Layer 3 of a small transformer language model trained on English Wikipedia (15 layers, counted from 0, width 128). Numbers have three digits each and are written without spaces.
Take only the direct path to the model's output, skipping the later layers: a vector added to the residual stream pushes a token's score in proportion to its dot product with that token's output vector.

Output vectors of the tokens that the questions are about. A number n stands for (n - 500) times 0.0053.
" would": 486518532470513538442463660544481388500496474520500579520459455460543540452493532454440556496507463514469550594479494499539652455585494519493479533480562568407482592433571438531538529471591463521628576488479500503555467492580496544501557412446446467460552513443452523440467391568502541429447397489596436418563444459499568446544565401497545563510516503478387522497506483524598572477456
"\"": 503576490411538520419564509480538451433582521467416644560441553460562476462403526442429588501494499503513474550587510575490441459551403488498433497495545485479362487426448425513485559470515355528552380475525567410477548548408505454550455441546570473429492451480471501468417427524495608543421492504468471553537436496546422609589455427530548449582409501430470459561496459561538456569515
"å": 463531593405531407481463488583511467411461369450507470462434514485525506426506560474395587520416528429390551436543556445543598489518456498476508544391599574379534538444546418497518370489603463496578512536514574455534511414493557459404509528461511485547482453542410573391648501515426484439561393450415452516544446505466491578543578433498619527523467415409525509531382562618628557624401
" |": 550443523580479467544447454508485450535537549462445539559444551466456474446456500475501478556458464495490462481484577536568541365504441568511546451501458542505510495460511519450463518460456514479480463528500530546483437576530473490554500495426487474513499491442495564513491515483548462485494558530429469542532511448476494495519478534437574580488467530584518546462526468567540497457566
" film": 591593510479460405440354491499386482427457416476518541518465525489501531488491521527403540435497614412487598548447465470629484462564406387548444515472488605487494560472507346524531545439595457393586527517408493408528490492474512359431462456477519617570473497443531551456587580572440601505507409467401554450504425513530523595389511375521473566551399467506470456465511521514481537435453
"arri": 568502514502493407480486594498500434449448486480588525641457535422342578528491470490519537447391552496440638552544457444528553536457521507561458511485569604416386530469484418484442487422671461537557573532494469516538479501557587422370500472476631474527549512487377557492510487541413524523505551381350463549613472493476506588581600439420541512503474362507526554514331502529554522512364
"est": 497600437521426480520587462448488479477491434440592523575585533524555462521563497461556580387447609414464464572539537445486446559600419535492578584565500517513560525499535431491513589501571599585478487607469584522399563526509487488427482535603420547461581493569506604497543497498457583478491428452526453486432509547529630577493436436472556536638522460634445474540423503568543488423353
"osition": 350533503424622432512491536572528468440576447509390502593495458462526589400537592488517613563414479586379464482524462507529482486538400571455412409380582577465547581439500490431468487508553487453555477543482462569669449491509610479516504350580566472483420489544537519413547468567431497472486478429544606475510489457508535561551488381475409511534459428561502512508419555524606504542451
"osed": 485536516358463440530433577579430506478500448507465554689543490462504570452478575400522618485419450556421436513556553503472588501600475495543409453334575496499511513395557555447426456462628562469519621442459515543606505458525517460498505405558572438503423511464537503355458420581436495406533472463523528465533460474459609545508440405396484551566558436604436476652372482517502544590401
"ld": 328561501415591477495438480509449447403511426481455514484574436447446596534545623471475632403401506425446567540548558446590621550532440559409394560440552631491468506537541370437561332521607385445503542540433479485578548514412626476447502475433587488457516486449483554354495462506440529440570529461445438544502439407578509623440565480434500608498467543527524633599404494559634593604499
"ines": 472452507462552481434487456587541458491486470416612526499522455476602447533434688483537624449480404413431508545502464467557608526540449497565468509366605599430435568434457308460500426437533403421612497527479507641524483449520574564416548412440572462506449441482534529415585626534453487598450496366525457450554485450444610485492520309486507555484581376448552509528471578589491525491423
"ague": 501453603386589502518483526447543398463462414395671505544410521513549478423348460445491613463431481464386536535469503484510486508520436464587349588421464447451455613497503379444592517501511460515491509556386511399613506495553422441372502392489458495606483473466470589364565488575431618524591509451400349530445461589613550627440597455583579495548426356473532550508518561605583492394440
" publ": 529517530432536409427437588550488462461415438445469530529525468469541520519519491557466545530493596473422575569517522489495483451583464437526447562421471604461453537453488414471525479479601419516563492562385516497605364528399549395391476437439533602470551487491474483496559521586453559402481484449451483430502402527511449553497551403559452527547487502472472535550447508436519541502373
" ": 386592702228645370504390627534631433021311318312496745626427468430581570358530625460282762344289551573232630913564528370798650722756305430634287586230701692282552761394569249281617413468659311442723603605361572357589472408588614385369513327348369598627494451490173698103831495647296736420560433045365563361897119485485582574449567049668500548621658387377385470762320557707715720709361
"y": 601439494493523491416508452559535476410516496478365466509517473484446615544522504537487612541507524491524564567468430557472552602496493523565524491492418482473453543522589479471512518481526591451503554483581520521499545490518603480511607523474451465448532491596465484479472553478496578527483444606366521417428541506486513405659359563480562508426490423530470434527516497446438518512450
" then": 459475504537607512469410572566537462486508434441490478510497528468521529508501563491409531479497474466486494594582510495530573421574394482480391527443543543466524509511587397451540505425530510440621500468444501510508470530504524558449527477483425513505535527516433524425472490576468545438571448476520538436579387486407553545506559445504504511493584524488454460574473506518558618473409
"ed": 515541433393472460572519609601409543492499461539422425526494487516464466567540445488530650520508427414494547545462498464530420435384396605456490492549491461490543557505579442451485510490547516607504545478505553506521484370418475468565459572570547482501524446546552564461475500500557511441518571516525399499525526489488570471542508455416454437471563368571576438462419476507488542497425
"ampions": 388592537389529505496410559479483449396475498508559565518507425539536539492330538362444614515410488540514553512506495418625588454491524470521407490419575566438506607546538480455571451436549542523531513590470544515586525402558488497415564475480450503527440477436471565402633510572444516491549454441475459498645442569492549526521498379588539680530423428450461531610401586529493496499388
"\",": 438619529338540480383559538508522465398527455483435696588425553457571525469411524492407646473490597543479564634606485547487484506611397405505401608469628545466406558429494382525492502457567388509564451484523591401524538493444489474521447436516601497436468442482408500400484427546466666490445480451481446481599393515551483610535542364525566445589507447355421482562509484542498539575490
" •": 477446522496588400438512530577580486390583480465487485529388434493630443476420505473430537467426469514440491612570517467568451480612451562548475568456585559403414608471578502392505472371456581578473539594479426398547531566482497550506566470460462467565516503447411512439540624580386424529535582445449488427503426550494515420527547470595488529563579463389412509519434511611543508488484
" charac": 466517554455574463528362525544547484450412440452518567542493507510446532454511485521403554417502604469399533512489470502547532487631489544581448531459611544455456511476497413465514533432588410425563462538486474401564552413487553403380452389480555573476397484459436512424539538594466542488538474449484524477506431439551482560489514409598467529599473472517413595529441492543412625501389
"d": 435485453551493527603590450443548561439426443500473505539473499454614605463494548538480622479483554413528538515454555507505601560488500628439554514392450466488466483569526430505562378488499479542492510384543616560566459536485498519501486537493456533396464443353455544498545536493386465561549417483578539427478482583464518546568455473526627464556529585547560521426501574495459528572492
"lement": 492561513479565464380496426564480453381420510487501649485508486542446515528549517445507656476436561595480441496478511436482617450563554506569426586341548628489482570477585605390437513374540416513548520532539421606562503395531500516460565371506467491586561469545415554375512483562372572438432415481466397376547465518485563399522496411505457559551515451564430570591410597479471590638433
"ı": 444541545393578381495444527500559458402427397410515557467470402452475569447492592433482630426433537492470431512608590510531616558635473509518418466318589496433552543519546477379589522473603354544695511555536570542504459467533453434413531476443502499539479540492384613398599536519445583462521503458447496591580417568456551504486555436554505538511552409396534555577454594500542516530443
"ounc": 451414573619484449423468603515612429417352478575599543556464495495585484511479520499458595477405508492425443562524415465527544519588558425545390560446607589470433637550550502405533450422515508624491495571373525498492406492524499492414475482501437443485478531431410646476505511579481538413529455451503565396538503500490569575513466391523626551557488436416410509534413591470435430561501
"ost": 516498497411580477439415560478426508457543446531478528528496523416508530572479509476524641485426434477414557523479514475503548509459507467493457502464514587466523517526549525421569461538489600448440559575493429466610424513502488427451537379540435435547518497540507424467537586492492570536515452521431537570507501458377551537460600360419479509582456452569468435566430514449529548545443
"ř": 411587678400530405510465639428540528351543437523469554536508567561504577398515584486490643557367583511411567436461553464579585484526477544516416505419539686433594648421484384475565390465481447436606495575547566474552459449418583436455548408532485445444425504589378597400575375508391571407576454390386620426576404475477407567482514420521506573536495462384455474610358604564579636471394
"pen": 540495431438440529564503561504602448419474395292467562475522417470573481398394587360517636452425565597432454598527411455535435509446491475527474463345457504471492639521596366364554488450641430424501548511493518385521562538437504548505639395557573475450505517525424449396579469522499617511518448516493439458670422578500567544440567295588492598470571490434550576578428548519556502545513
" album": 554585534371570462483438610469467453457388366553571551446416603502610533420412567439402569465473513599429596621504492473638531439584479482398420497474519552458391575400491427467528463592608429454457483536469605443682516376392565389391417378509584555560561494441525580406670535597465592494536386362392447356508412439504576602495453413543504431578450470492518477440531462580464510472513
"ress": 490551465447462447549472492541519535480526413398406442650477525540632452520524530437381588569412654569493516515501497471505551466582443561515396596525520649471514517490454520502513456511532456447503453593405455630591505466577645532443472384543545551513470431613375673462498488537492617506438506503584479487608468496496503571471510355527427525518564415415438532548404577470534474477339

Output weights of attention head 0. The head adds the sum of these rows, row i times number i of z. A number n stands for (n - 500) times 0.00056.
o0: 579431743589520363515433536373225539592541435207432349382260495684498318564557377542438515423339629584480626106438488319709599391465380544404311286363282491500556603509334540641621440402550456327579606552570624585661326299562389401207251469619486571611547542666597402389741358401416519551432547578289451494559518667542488480290564496430280603531430518499489521431470435378611517379609
o1: 420299587547450455724545489508382336666549522385439485359360425642407424679536512604459485607406266422430400247363656385459566378450462574316548415520304317442566627476574754729414411527353495645623585643625554674508162385568547661504397400589234424592656393601479346451666524301364560569374675582464347523605463596382529368593252718499445686417219546422599461446496565425812382390617
o2: 610422364568653502662536185393264707528375391565215657535510625483411460346471504426369756535342635686293517449578383502585370409349490692568536418741342533483408206232410623822513683471502328356412352373606626184579547566406404549545436360611652772578369478548479598568482546257636445756552557533349470748508400359585375523707396552495387343569465363613240607496558369572559447531682
o3: 263388653471602583553766393601421489710582523779337541671401578352627451419325589477413542503424543484434319525366482484630533455561543502625595563497515392692441622427439538499471491519378596644463584512477517507483644539589393685673623583472418509422478440655500479414383243625587605486414557527724331486475341536473396368489371528595612664461388653507584530534461574606500392376589
o4: 339596404431528427565388541613556424588487503393576585409788389674525663549478488690731593406802501313509556589431625628608846426514362512469531559398475592474597484533565583689498603645541406508571586580494525626350676404592639652622545381325365275617629772375498438509496608568526463398576278427641412587592629459352671683608666460382573638487514495349435408587360483334684704399577
o5: 451533546400533441600359509429509633577562421282410407322404575789672482432410457524665475554451489612493400404507475345502590363503542537531577488515328572235322535530494400673531438492437557454476556582656597441503581315547399359550293449791522538677539609593694330440648326687508602634317585649371529418455456519707435464474673424367443621467337494514390333393548368480709400448776
o6: 458515545678480515233350629465618276351519582564637495551469232457507494572457522636353221433554558265573417544651543472561439726620302398424319540432737462531328512450418655398469407283447316579525578407470449410438467634321507532281655580444539311370458522301392547510604713655385569463472421486657480598309471438356394621552444517465377538704510685174600595466471249511310408566395
o7: 559508575453454445530436671477491360422514598352725415424506334672548498586583433611453260509636397274661366375435563486488634595633384486427425414254475406554477753631579496420492261533555620603676708648557425602487327351520516295436500544547496421581674524415548291490769556612312540461394623580560462453554681611404421487323413609541438632517447626322642428401409458360616474470593
o8: 280536517447551701608641478404442387573462509642501543616694553376680519406415575458434337536448442612594338582661399573525442582528715490571420379444479328604390588405560398430239324493349490696459601440416430458597559474638470389584544651468555575512517564346524503576579525563455487559464542551593552354374483560448452361581312551652395315457434468572578285546743397552535535568514
o9: 567457565359509340640512482320391440543501432387515586430670510632311573333460603591601379560197466562473362331361473386584458658619689601504469231393380390483482556572538411533464361534464422476529538503607471581656322286648411219428276633659606514639595829522542446544708635427310440496497652579271595470686446519611468301529363517473458335477441341549622397433507266499714614569695
o10: 418387506485561362653517394446429544541558543323385564492537540668376520614484486577571642501638438536340444383358577490741772462393332597380516402639353442511690527506492840663532620436378432499635591556623603538481434501452482741582495460406333547571630639423373570493572636283467430659681502424490291638730491474294430579654381692422468778578389506499474463524285514460756499461690
o11: 639370481622529470328403682582430360474462453490641378482425315730648557620464525602478478540342548573511460396487396486544544416581515513353326412386563571528528549435484526607514384327561478462584394458643457554693311411495445442305508673545497593447453575618558434436680626570488567647526639483577555464561635497302373402526462602475626502587387314346626504505537534559343347562601
o12: 649634530347549508547581454593594459826533561465495411338449658537643529388397519424630523400566349725451746591653386502504428423344562345534549490566434652406593696682335354417460397620689507526293578447325490656559551393594555327553379437511414531620412390491643524516526331407486446274558466526418509356343339552522677529447549369626505539422578484623496442549557569367387666541348
o13: 598400540405550563404610555582662281459390495658706414321304561618482598428424379308547323392446391288488467764388539504391470617486491569502725630563388448859435694548415479325410398632606318741572597430497652598649266643487379516669542723528388401458391408503385552603516458695480518485632620483541324395300583597535450455595351422520532476292534452447575638498433465565580470635407
o14: 280524405527399657651610428306452384403531638640488577608495426402324303569450558468412527584419459405491528587566370575555467669581635420310588587648560402370415484414675571423507499472409647420547499469341529378319520723347460509605720451340447355281543445352406462540568594356539406443506471491506435676452395454638515639551459454476388440482534515422582503514489320548573459633239
o15: 556400509604517432433381692554570244485531363434620551311362498739399560355521420767468547492548385401404587522300727574530468482388484625500581601507389561509549618457604737721573838345448411535675335557676679745554262418626520702464489508499104459398652533614494448437410545587533528610430616442579409359483519525521624427553469581540522721312526603157472441622523562428667383414666
o16: 631559406366515503325505787488730444440568675315791283500387310576525525699641420461524206356661359372589391366505554474371653419472397465558558448385635552431629565582388523292589377361561502700609566567668440667483276446541611720664622577579374255383554587502265447484432529577420336432401499434588429259617772682228584551458484642398746824467502533443672633534435536532672424570523
o17: 579382650490423603197578616493685283510427362525604607506554306403465666414525591583313457537310226545494531480570509466614438604532571457379519347419623476554522579594432679404523411544549406726469448274427523656652231516438332583348483881541545500286434448566360390565522594427297407492323586478549461622409311430430414553520546623555369515510508461205770530375671362632533438577567
o18: 130305593809534622650675329485330547703430481593389470565371777545484289633359519459411552704397423384355408462363503342533598507530604647413586663535425333487416481478717692575449300785417626494322457468501574452379725572444436651545642230513530383489680301585575481486571309445549666540401470471669285567499431382488438536581424441541463482587295643537369446457633494489565506372574
o19: 520465466523703411475562454421665579348398610387609389563561307631445638716696408310466470308605455457414429380464422347442579459293345617512655377619605414584632358619414660359606518358456308703614437438639568465581248562303454685640632563504567483322406565491154685630515555297400336545708537489436383499650598647380329611692376656491581527567652332554563721516456454591815541748483
o20: 651495472415505356321543489545716264666446541593676598320634438441480601447589466638578201246580459435554365560352577311333413598455525589660599529519291473719457660421495480415359588525541343749423602390736740617589358507646290601603618723694380507409538464532416295491525543726399450388554737567571359274400712640502357448655486485645560541396569516370598428402496210471616408490724
o21: 611367446473596501507349560477491506575528407467469549467497602572365537465591483656473428375529458594423499416462679547549507305422616719610620497545336447484484493384478641807596776481425337482673386435686575552638255431663392604494354515580313601624518647640477537403301639520531431553472530481532440451481630414388463439690474634497477655294485560420328404542667416431651396382798
o22: 302702579518558505455485372421496670360433507653531503701809580470751615475451590438477330508503681520557393595661362523568526775528580546528381423345698496528520410583442478291315297476516472466404497336471437284603866597601601358475413587427791672513603760194515732636445609645501483535484412448476671500483541339454389426549404438450453225601576467748494418547539383618422630532482
o23: 412384551473447644471654458519560381500573584623403477440466553337658424383306644533535771670426394437557477617481385557505438554508454495414455527570647457594437508585476453461413535656632610441492598365420465575577590488664373605656359524519472550330396392508600370523337505459467578436378474560483367592493213463369464415401440590608408558493440464548793456556599632715580418496500
o24: 599496394433650528335562356528456389460267318496474806270398770440565474332365451716441724446647597456428779557458440657516357462439319496653552610583267658576458339209472658846468872669673333340528286381431736517579391493395396511424534175490390602356387352466504476596470539650592555610356440443561393517286396357534506705635620416655361466653530522284289538481677338520479421452575
o25: 454662544637643316588307322487494636520655373617369474703724312414535441812563415458437204245694657547473529421600489509540535424334679386493490516337482230631418451340316609436331481222566570615504588649493476374617402791596506388351385534426441590578546649373579651587499492501481481400450454643487615514394731633408289513537409526447365416490543521600433362529623456489379468540390
o26: 746601572453537437568449621543454236610641418390374505472324675464520453428399386570592500251559508595442742600585527516505464420397480405612491444525348639461633677573428545659438700333489444562443536517442665651615520425758557548430278484462150561585535477575671565546378343501588507373385469443387577283396574501443699471458397399389476596305524530510402376585562538345650588425550
o27: 609500506403460640516429504452354608493478499538428571459445510622458448417647471340409545597089569591508471418516450434472354398625517684471444612673430513508374446428635325490629352420337592465474415427577522361609485455449514559615425596537446727539407381769417419456594511294373440661589753507369459654466328529591387421519400506470535409444452302565562672525422479531495437578435
o28: 475453453527596556483645582568467584635255475445487598515370607614448667277454535555581515629415367657381420357534552444334347309447592557497473417382533573513455423553601475535397473528578429419437360516505363484608489483546649555627412429526651413582485578468625482472492537324651389670441624639463514522572604405468413323658267572589571297430564410598446469448738631497603568586536
o29: 534636365537567519572446321578548639629448426741405589492483611403551548286373428322392535461263546695498528658721532544263237420419586580671461646639466477511390284447541245509438477502583551540252541539432471344470680661554702333687487388650631610557280322595629552554464408466624543457490490531343660491464471561843518323492466422522481279513598349678317608627510516607378571548378
o30: 289467677471452537383483336417403574395636269592337472451513601383623457434345764509300577647144634569533482390557407304805549469713477488341352410405618474511448457393477587470584462582415508218404476375323382375528676427391249425395347635544667673592466440548591493466564552543425632695366550430460546628562277193492392504613590551395348583658295511461575425426625340756360351467482
o31: 568456561580526550442623487625315463553350376442576662491469564680576626559372279422348497538638413499378617467543515665534469447411434514514422476529404531686515631511496534580371388523553493421542468528427478484624412499428524373396413491231552580557649437544485535473598549504434530623584474505689538471393627408380546585581553455640503323589508586435513532456595560353289526516512
o32: 502361487681557418383479616419554465368501575371597537521511475518372474543749384723542278486580588442554411438324552518703549801535561517483525500325514512527445580537496602469498569495524431413717467499555533483445451470552432488235490651536490519465653848396454417497472703630419405523474489409515499524433597455452417588363489424443445600474658601289448402462411311353433481453684
o33: 250432393543550528613664385582383688564435454628420652712629660384431410538392407313461557449726585434410454641470560566432533491329527642662578521635327465705596438416446513464534706620379513487516466640582622342388756711541440673694610370362469637535613438472346702582272449515611479587710362369584341583453617500575492491682544511622528411510473671676303473550472605492470473312575
o34: 441453636572535444267536602399463391553468218443577484421380564652725658349382577521484596525194420536388461420476453292525585491505430668447309300266482529526426504357372641471390325562527337531264438412557619664794457362472536591398390444718521483568608580692428590607617437599513571629343619457429521264477428523452590291545450470470459430594412345461491529485725379617654543540628
o35: 436459508439457607575599657450503579314516519422531584540355357788433627526469477445400302573461254598408274459481510462516469687510536570376568450676670451618514563684523576319455244300388439691653460592709376508548372526458750599768469657431497412386589714548378513669470609331354346629482720547378398586668418397383420451552076615446593560330462499532715574565498457570695378704491
o36: 544562558460465704337622432536681460502499495500556746615630575295476601330316456659434358458706395520568477643577311503527302760589522478453542518400504468640369588582636415488342329426505530592485625414450418482632477465607488412477524656487678647401520545355557426574542626653286470483269561663659409473425465391512371590457431568647422402501591632402646443482632351558477458484513
o37: 565515493411487372462587494652359319524528507618640695393499555557722541418268517682343366532443538427589372479472588566586416483587599426433392475538445467686651572476512568582369573512451446504525625597536463466484487512586344395474364665302389495437652451431525249378550666635505552520476544636654499635642413373448474527710459603596443610452322438447670280446655328549397318409610
o38: 459512349390566472507581511587791468707474652743614463462548562472614570628442540481583247285767358487482317611622620568242529282468480532626641539556425463514471456481332594602427634513497316719447561496691626441332543636465509738791666536579368280537499491366309568433273587589636524439722421485669381393352706523259477541890490711497639647443376625439430468396546422445607463508610
o39: 726607452254498475409410629572612512479403459441642453475678355547400584398588500420553413281811456378525433561495716606330414437421400507594479340485489463738543495623394440545657579416507285697525489544655595667667315394540445458581463465591625526765432527431516533544447635535413343554547537551481556409491773543433426378586264601679550330344476597528537515510490596498600439456648
o40: 545406674508370565298395734491706261370552362594508504513453415594514723472521558555509568445441195478404490634507617540599535645446588532290424353408534383366351612390412685594539541430559349564473460360544619725680200362470434685403452777553393450389606752542359541570451657496540358575484535391535532368375483493469570285424350563464397467306537603228655505462534511471757574597584
o41: 649390488429344412488566595495540182486596337482592597184392576520432509293266590808354552576486387398511501498259508492528334507592467450521430378474339529513363589527496544567472486575570461526504571579478446718510268410526425476427416750583430371388553360681496337376582528655388703503424561522401433508517272482545533560526537660486405703501415531167733345218561391589598245495582
o42: 562750560232430506569568553504630501507544503383500442405851450513515708573638511385728341343732384375438451651615482547441634529490502247532595387385552635421588611523314460310416405558487434638468517462520488564463674401635704436409486556359429448798519736337508602672522475519540334368529439469431678486465493466524715601487467464376583465351572410559415356504395497253511743581288
o43: 468562676442572718445553522355609353355501474544616618426456501383553473476366433537365238508403398461602447537546472421626596673542403570369639423501619500594416455561536647426420416358485400666523698434419539502706475509613466460537414634502568583389475587472388561595530458749288531464217511590490411525386329431437520522437466670323457631437494506455559640521614267720559505532590
o44: 560259405498470598666648595621416373716426495429524553404249589703381463306376469459601710542353335669477515550302431491380556471574650579510521515564314633457412544641631295563551424551562527536405410630477570716586538321530574528721540334647430399523565516785543394449645377368612547599567599414424375318557598545614608226525344370517628450444414356468522553503491675446579523445620
o45: 261436437571480309488690418534375450733421464657510531565769341416512592389461695488586349632394328419440395524453386381604589624460667400322542351408495470574667708564509570258251336898511562688456529302533590552489583543573486442484544592472496458586462488350603401560707572514571542338585510491483427565530331602426492454364447454581563511478521322388547383510450472464378638489546
o46: 386517564294577760629584663470381259460403541489649342498451321813642571432476500320359528536385291362567377561465536575535691472603421485426385431446591435645318610633546444402598175557591412793552632547416539658711478342440554343789483465560547372589432567540439519587753495567420433569448560585509332504464399625519473360445332674557532503417392300390678588581452653535717505502611
o47: 677553547331441338387543502571718337719338528389674495228332717515456557533434476568605322353632337401589593643583565393197465409575352530586709499457185477566492587469633395613403398579639403779286658582655621675518363303585630320591426378667491510715408354441588550490457275833396718339488671526501477139350755549560510476513564459431480501473337596599432538486488366430687691467532
o48: 634491396308591621611538610480546402606472432533502440441532432696493551155382402471483559355642525343521442605391501624411600256479415633700500462531473639614374428369519457677572523592624357748512556542613682592555530352636648562620637259731402332570580612701540504439539333710507506485360525600455381444427485692661544393408524652569603674390550438405418446602563475613686394427760
o49: 389515531507422468148446674591654236391469491292666513412492464407403565612570549761673511469771515224579716525427549517588756602597310455412558573208571597487571580565625630499568579579625510439627534399346546760439458448441489643328626445418417372331557453427537385475524470746401566371491399372688451437426648440273510793365708396469550656628637644214538503524447452396501599443379
o50: 409459707718459449111602596463454433389326380381564509479233713383502365560427469555345416585415546539568671388550375370481237762506513402382431476335477498538448632537527524331534425540587556350452457471424445479538463605449404358171504526631677599301373296457603440545597344668460654558266647510488556494312470419619384520347595301578325364717560691484619517396762324501331463469396
o51: 508506798535558483185338562348432312266430340349549470308658391630567533576583543586379474517237500371550664471382497407788522618509386550285485501338536466672558792374525586518628467591422499431717346228467663534804326435442171487194335670556351735414442437568485386451607608699287493659441645409596534484331284516447380470415626491599477609527616517317623464634541318545574387412576
o52: 306460571652485423609417552503551533477560499592530591428349393681531451744521449540250525582416469615487473400512628519626500412434518596433523534472531430452368391511376619652515633307558472369602388639548402334410530603405515630571354586459426568476408706595449564394415613423492548713610516556424469614454391404496396410656433634422526648520446487489550520539510499663479360464510
o53: 260526601454494568576562630438512507457538571500586346466569334688646494578583460192473396415395337390473434563620495460438623493455474544440595539472582417618456554589408382167466317445433455688413554490555529573581502447589625519705475517504381445537476574508406630652622420412411424470555575544350463453486471710576494414476351422465437468504503450580582585590377537526685595610391
o54: 547426246330605497568741438651659542613388576671561641519266751390699527229189411459481747486717507580367523702478410770359344510427475400752488557733498641552525318571495408554391633636741384481325567558460446484329600744449497393776567269575744408344459377328486524607382445537684572464478220568630413516594546506611602595551511404613482409618438442620490558398562561656433437529445
o55: 782451685495547569750541394386374537531645569563397394484375519560488406407559506382313559584227469752477393365534560432537343385385540506528396426717371376566492596456386443417497441410362501576483556594541494466594276487453469389523396581552455703579440369732480580472596478255451437603573729621322502491460106621540443271465232700629427459412352451663580540432524664562404417555578
o56: 569603608567535358580524495490388658389528529449450402494455624485628360774558404556453483399681708510489663534548361417602497577523534466525484415485442607505649516554310458521507560467520557335598463596527461351442630436611370367301392683387552771629514541424598559576479373477508600448540482467400652579483521426403428648442488398396423517542392486647423296471469533355302597440543
o57: 389685304455557474496509508698678650596469561636521493653639580536750510589476466420585224283939567393531465749717533698307609482517494481662560655510571601412544327550404604584380606421549467533434529572636548252296830607600649692640600416367342469596599608289471610525168584682691520433520272394685529421424754318261494618733631590446541599469470687514249329598560486427351495467524
o58: 608452362537491342344450530657848362429545415580588368530579594464489647495530461624462387235735478420488584743553555566330535511394543589667639609476510596511547388420449543528381801421602391584477410507641645615386483530626593588594570552578365546353614512506384722508202509728602532501551438330543568211396884461484565492616568474413583583441591508435375473525592483489433494508565
o59: 563617574542437408486499433393341563556450345523539742438472558507514566424587588467570579487277574532452319420404512416602511449560504513504427260419485549326619429467537708497513381584515439361332384507494474499594545456426544594446411437448432439506608634662407518525442509388668330568520466282407555463674427292470646360484510627417595446417597433600555486516593429494607651564604
o60: 374459495592410493560397554672584534603412728493541424499444604562525451813501509377533210582456184444468522542611769549264488467432691476399595764438456329429452555708531454584484358565670686584565559460642423469347482799556669600484261477470387424598343336382653429382372562514607587398632406471533465605399672613389390502531473577485511543482374635535361553434496611344465485370385
o61: 516486568674530393442458642539389406402626340510531569337287572623519492537409489682494719606375527562413657495436631500588467291427390449536333506391412530368395621442504537590526669353481553482523454517387467588507346596352519542384462587486345443405547452687528628404525369511604698516648460475513537496400314505463627466640598494444577600549524592266445519417444533434519561475488
o62: 733650452352436482531583577583476478518509439278578527388513516657663509514453439462581522510695465383712546362461453567414566414525471481439343481460335430438537640487458536664398287655640362562570601503683623427508448371480470609420498451444488277553601497415328386327678631466488451557486415448551539475537662594436620562526608475516560512390509506469550418466575593342531530516542
o63: 318504585609535757502494469291432293644367526558530473422524471638589599410435654507463508706025307689596346390651498371440398616617695470283445559316509332482250598343668401485441118597396477569283418419435523683671542436495643184467501396649549426654443652485683541605795382531461460544451677675453608437348319508736462171533468366570598183470414301603521508545746252633528647466518

Each question shows a token from some text and the vector z that the head gathered there. A number n stands for (n - 500) times 0.0025.

"ment": 558482578427661600453450556470609764621364392534522616320564448550475524491438519487629528370554504303520547553508480461550390478432577599445416433461334520457415458446486476412393491533652512
Which of these tokens does it push down most? "est"

"$": 471526588466479494453430543464482516520371378532454501450482407467460453619426669448587530450507374561708455469348554652690453601425657455508508492421435276448440683462496618565643414509541516
Which of these tokens does it push down most? "ld"

"at": 544494503467581519483494515473520518463482502488505571517560532456478487495564459528502559490499459471470539563502468519504491488486511505476469440517459457504556495413512478438484493483514424
Pushed up most: "ld"

"_{": 390577522330553382471349524547514533415508600514462429548513385424541588469467536508554535367509492499525671476423517475693559530508688353400539316399410250587553662412588487550536572562480534
Pushed up most: "y"

"ic": 476438577402516480539509503565503502477526490549491525487533572554547434520499498566504553427481557483444560573502455576500495506459472537438523481429516538442519435468515538516535503484590442
Pushed up most: "arri"

" |": 578635502518560440637594532651668498388464554427385507566485494457636442416687579407402433561485580545583542489571524445499685474643484560589527514413500387517463517464498536479554511555462527
Which of these tokens does it push down most? "pen"

"–": 573577662366448535413469352513621625463632599566568423539750438575447474493417470522484391471438506488554533171412564443483420406377571528618412512346503632471501408589508406555581490601632555
Which two tokens does it push up most, strongest first? "ř", "å"

" publ": 626602439583453481443624540568552487396528476512551428512550561572498489352597526427415404519464501550525508431431469628569479485463447479516550545488463501457520400496556436511522486434510422
Pushed up most: "ı"

" Br": 505511665485470485464496533514484527465549568466468519563604642518448432569535418641534551466572452555505481521519546484429474411407519476501472504425482607463512449502472451427549485535572568
Pushed up most: "\""

" to": 523498358493611664470515529399538490541285486533654476501408373509446507430443576501478472571492460427539534577458500454497440502537478339499482594657411412465464521409491643531530354501576402
Which of these tokens does it push down most? "d"

" I": 497542529443466473523601522591590532366474594436492509567536533541605466514522362508426386554510579534404564587535489516482477443545455524543543458531581575458394424431505548531555539347572502
Which of these tokens does it push down most? "ress"

"ack": 674618503554493513545571526646636384437487521404427494654434588439619477479506531419438442679397642575578408445621495420415638404555492613460536426504684425526472632396561428496544467510469451
Which of these tokens does it push down most? "y"

"ul": 604598499566407454453456464465590519465517439364599592553536430397477619359388350535508448642492462520533656485492462372537510470575493454438453308466572393566591591531538390407531613460471374
Pushed up most: "ld"

"\n": 535540317619245510602537511409393475507484566405562602518438466280431580306544533438423529538425453486458537524561483410520592404616506483544406473397641304561565695655503469434426575542398387
Pushed up most: " •"

"ing": 550542390455538537544580448378481488467492519513585479503529462421401471434479444505443500461561445510520524521465492460502508475502467422541488537575544519470584452436470520493491545541569430
Pushed up most: " "

" and": 465470296374584602515533442313421362520486484568612549415552332485421350469521527482417567473588440510447518493393572448541468610561321307496553502665533543556611440448487634585505629536551353
Pushed up most: " then"

"reat": 538533456592620462526500576371569485458486550535511499532576484491471517537704456489435508456582494544456573538432497429491488448467485484493352465604405524640606478425483461443374530540466338
Pushed up most: " then"

" an": 545502422525425395580479457385546442528532519423558567491537444373436587439467452467480493527558473577505550539490497507577483477466468433414472339565650385516604638527538465487427506497466313
Which of these tokens does it push down most? " album"

"und": 566526352457529481470609467518573454571513533440603525516482566415426552352463423527397442440532508590468587549509473529542519538464534541488506462554540479440642467503525497452506520471571388
Which of these tokens does it push down most? "\""

" with": 512506388507501440555530440411502469536492496485574524489503486380427533423453490485491526467528445550481512522493503528516479501472486481475522443577573415483580571479517511496447534522489395
Pushed up most: "ounc"

"ate": 432395676365579549291486406503473632590384531508447552566697747379282326468412286867482584456622365532497572521467384371427501538155551554421324496416289742495656233592481309397601396682372679
Which of these tokens does it push down most? " would"

" is": 455405436384537549651500445374474448546336618477544447503470427402457472457471567529462581568501421494512480593458542456492448474483386353443463563595493370430474544432423632551511366518565479
Which two tokens does it push up most, strongest first? "\",", " "

"9": 527471341523544554520622591469497509488517497540624457551527569540465522480468491494474423442557516526543504546419558618579531446386589405606573625632551528457569491401477500543455429546564520
Pushed up most: " would"

"an": 677715537593471485438637523541607490409436461578554445564523539694488485420649587330433398512380541506473461393493518660586488453468389540461483583466473504471438381503543535534512651418494378
Pushed up most: " |"

" b": 560563549448507514479542496490510635480421435511537480495556447504499521531546445526542529427535452422492446464492422527435414421433505454478464454477498539454511461444502477454437580520526490
Pushed up most: "ress"

"|": 527529485503403486595544496529519490389505587429471509502481466437554440421596470483315523540473481521439487497500492462538531434615449474567538479429534465516473484576474499540491552483504484
Pushed up most: " •"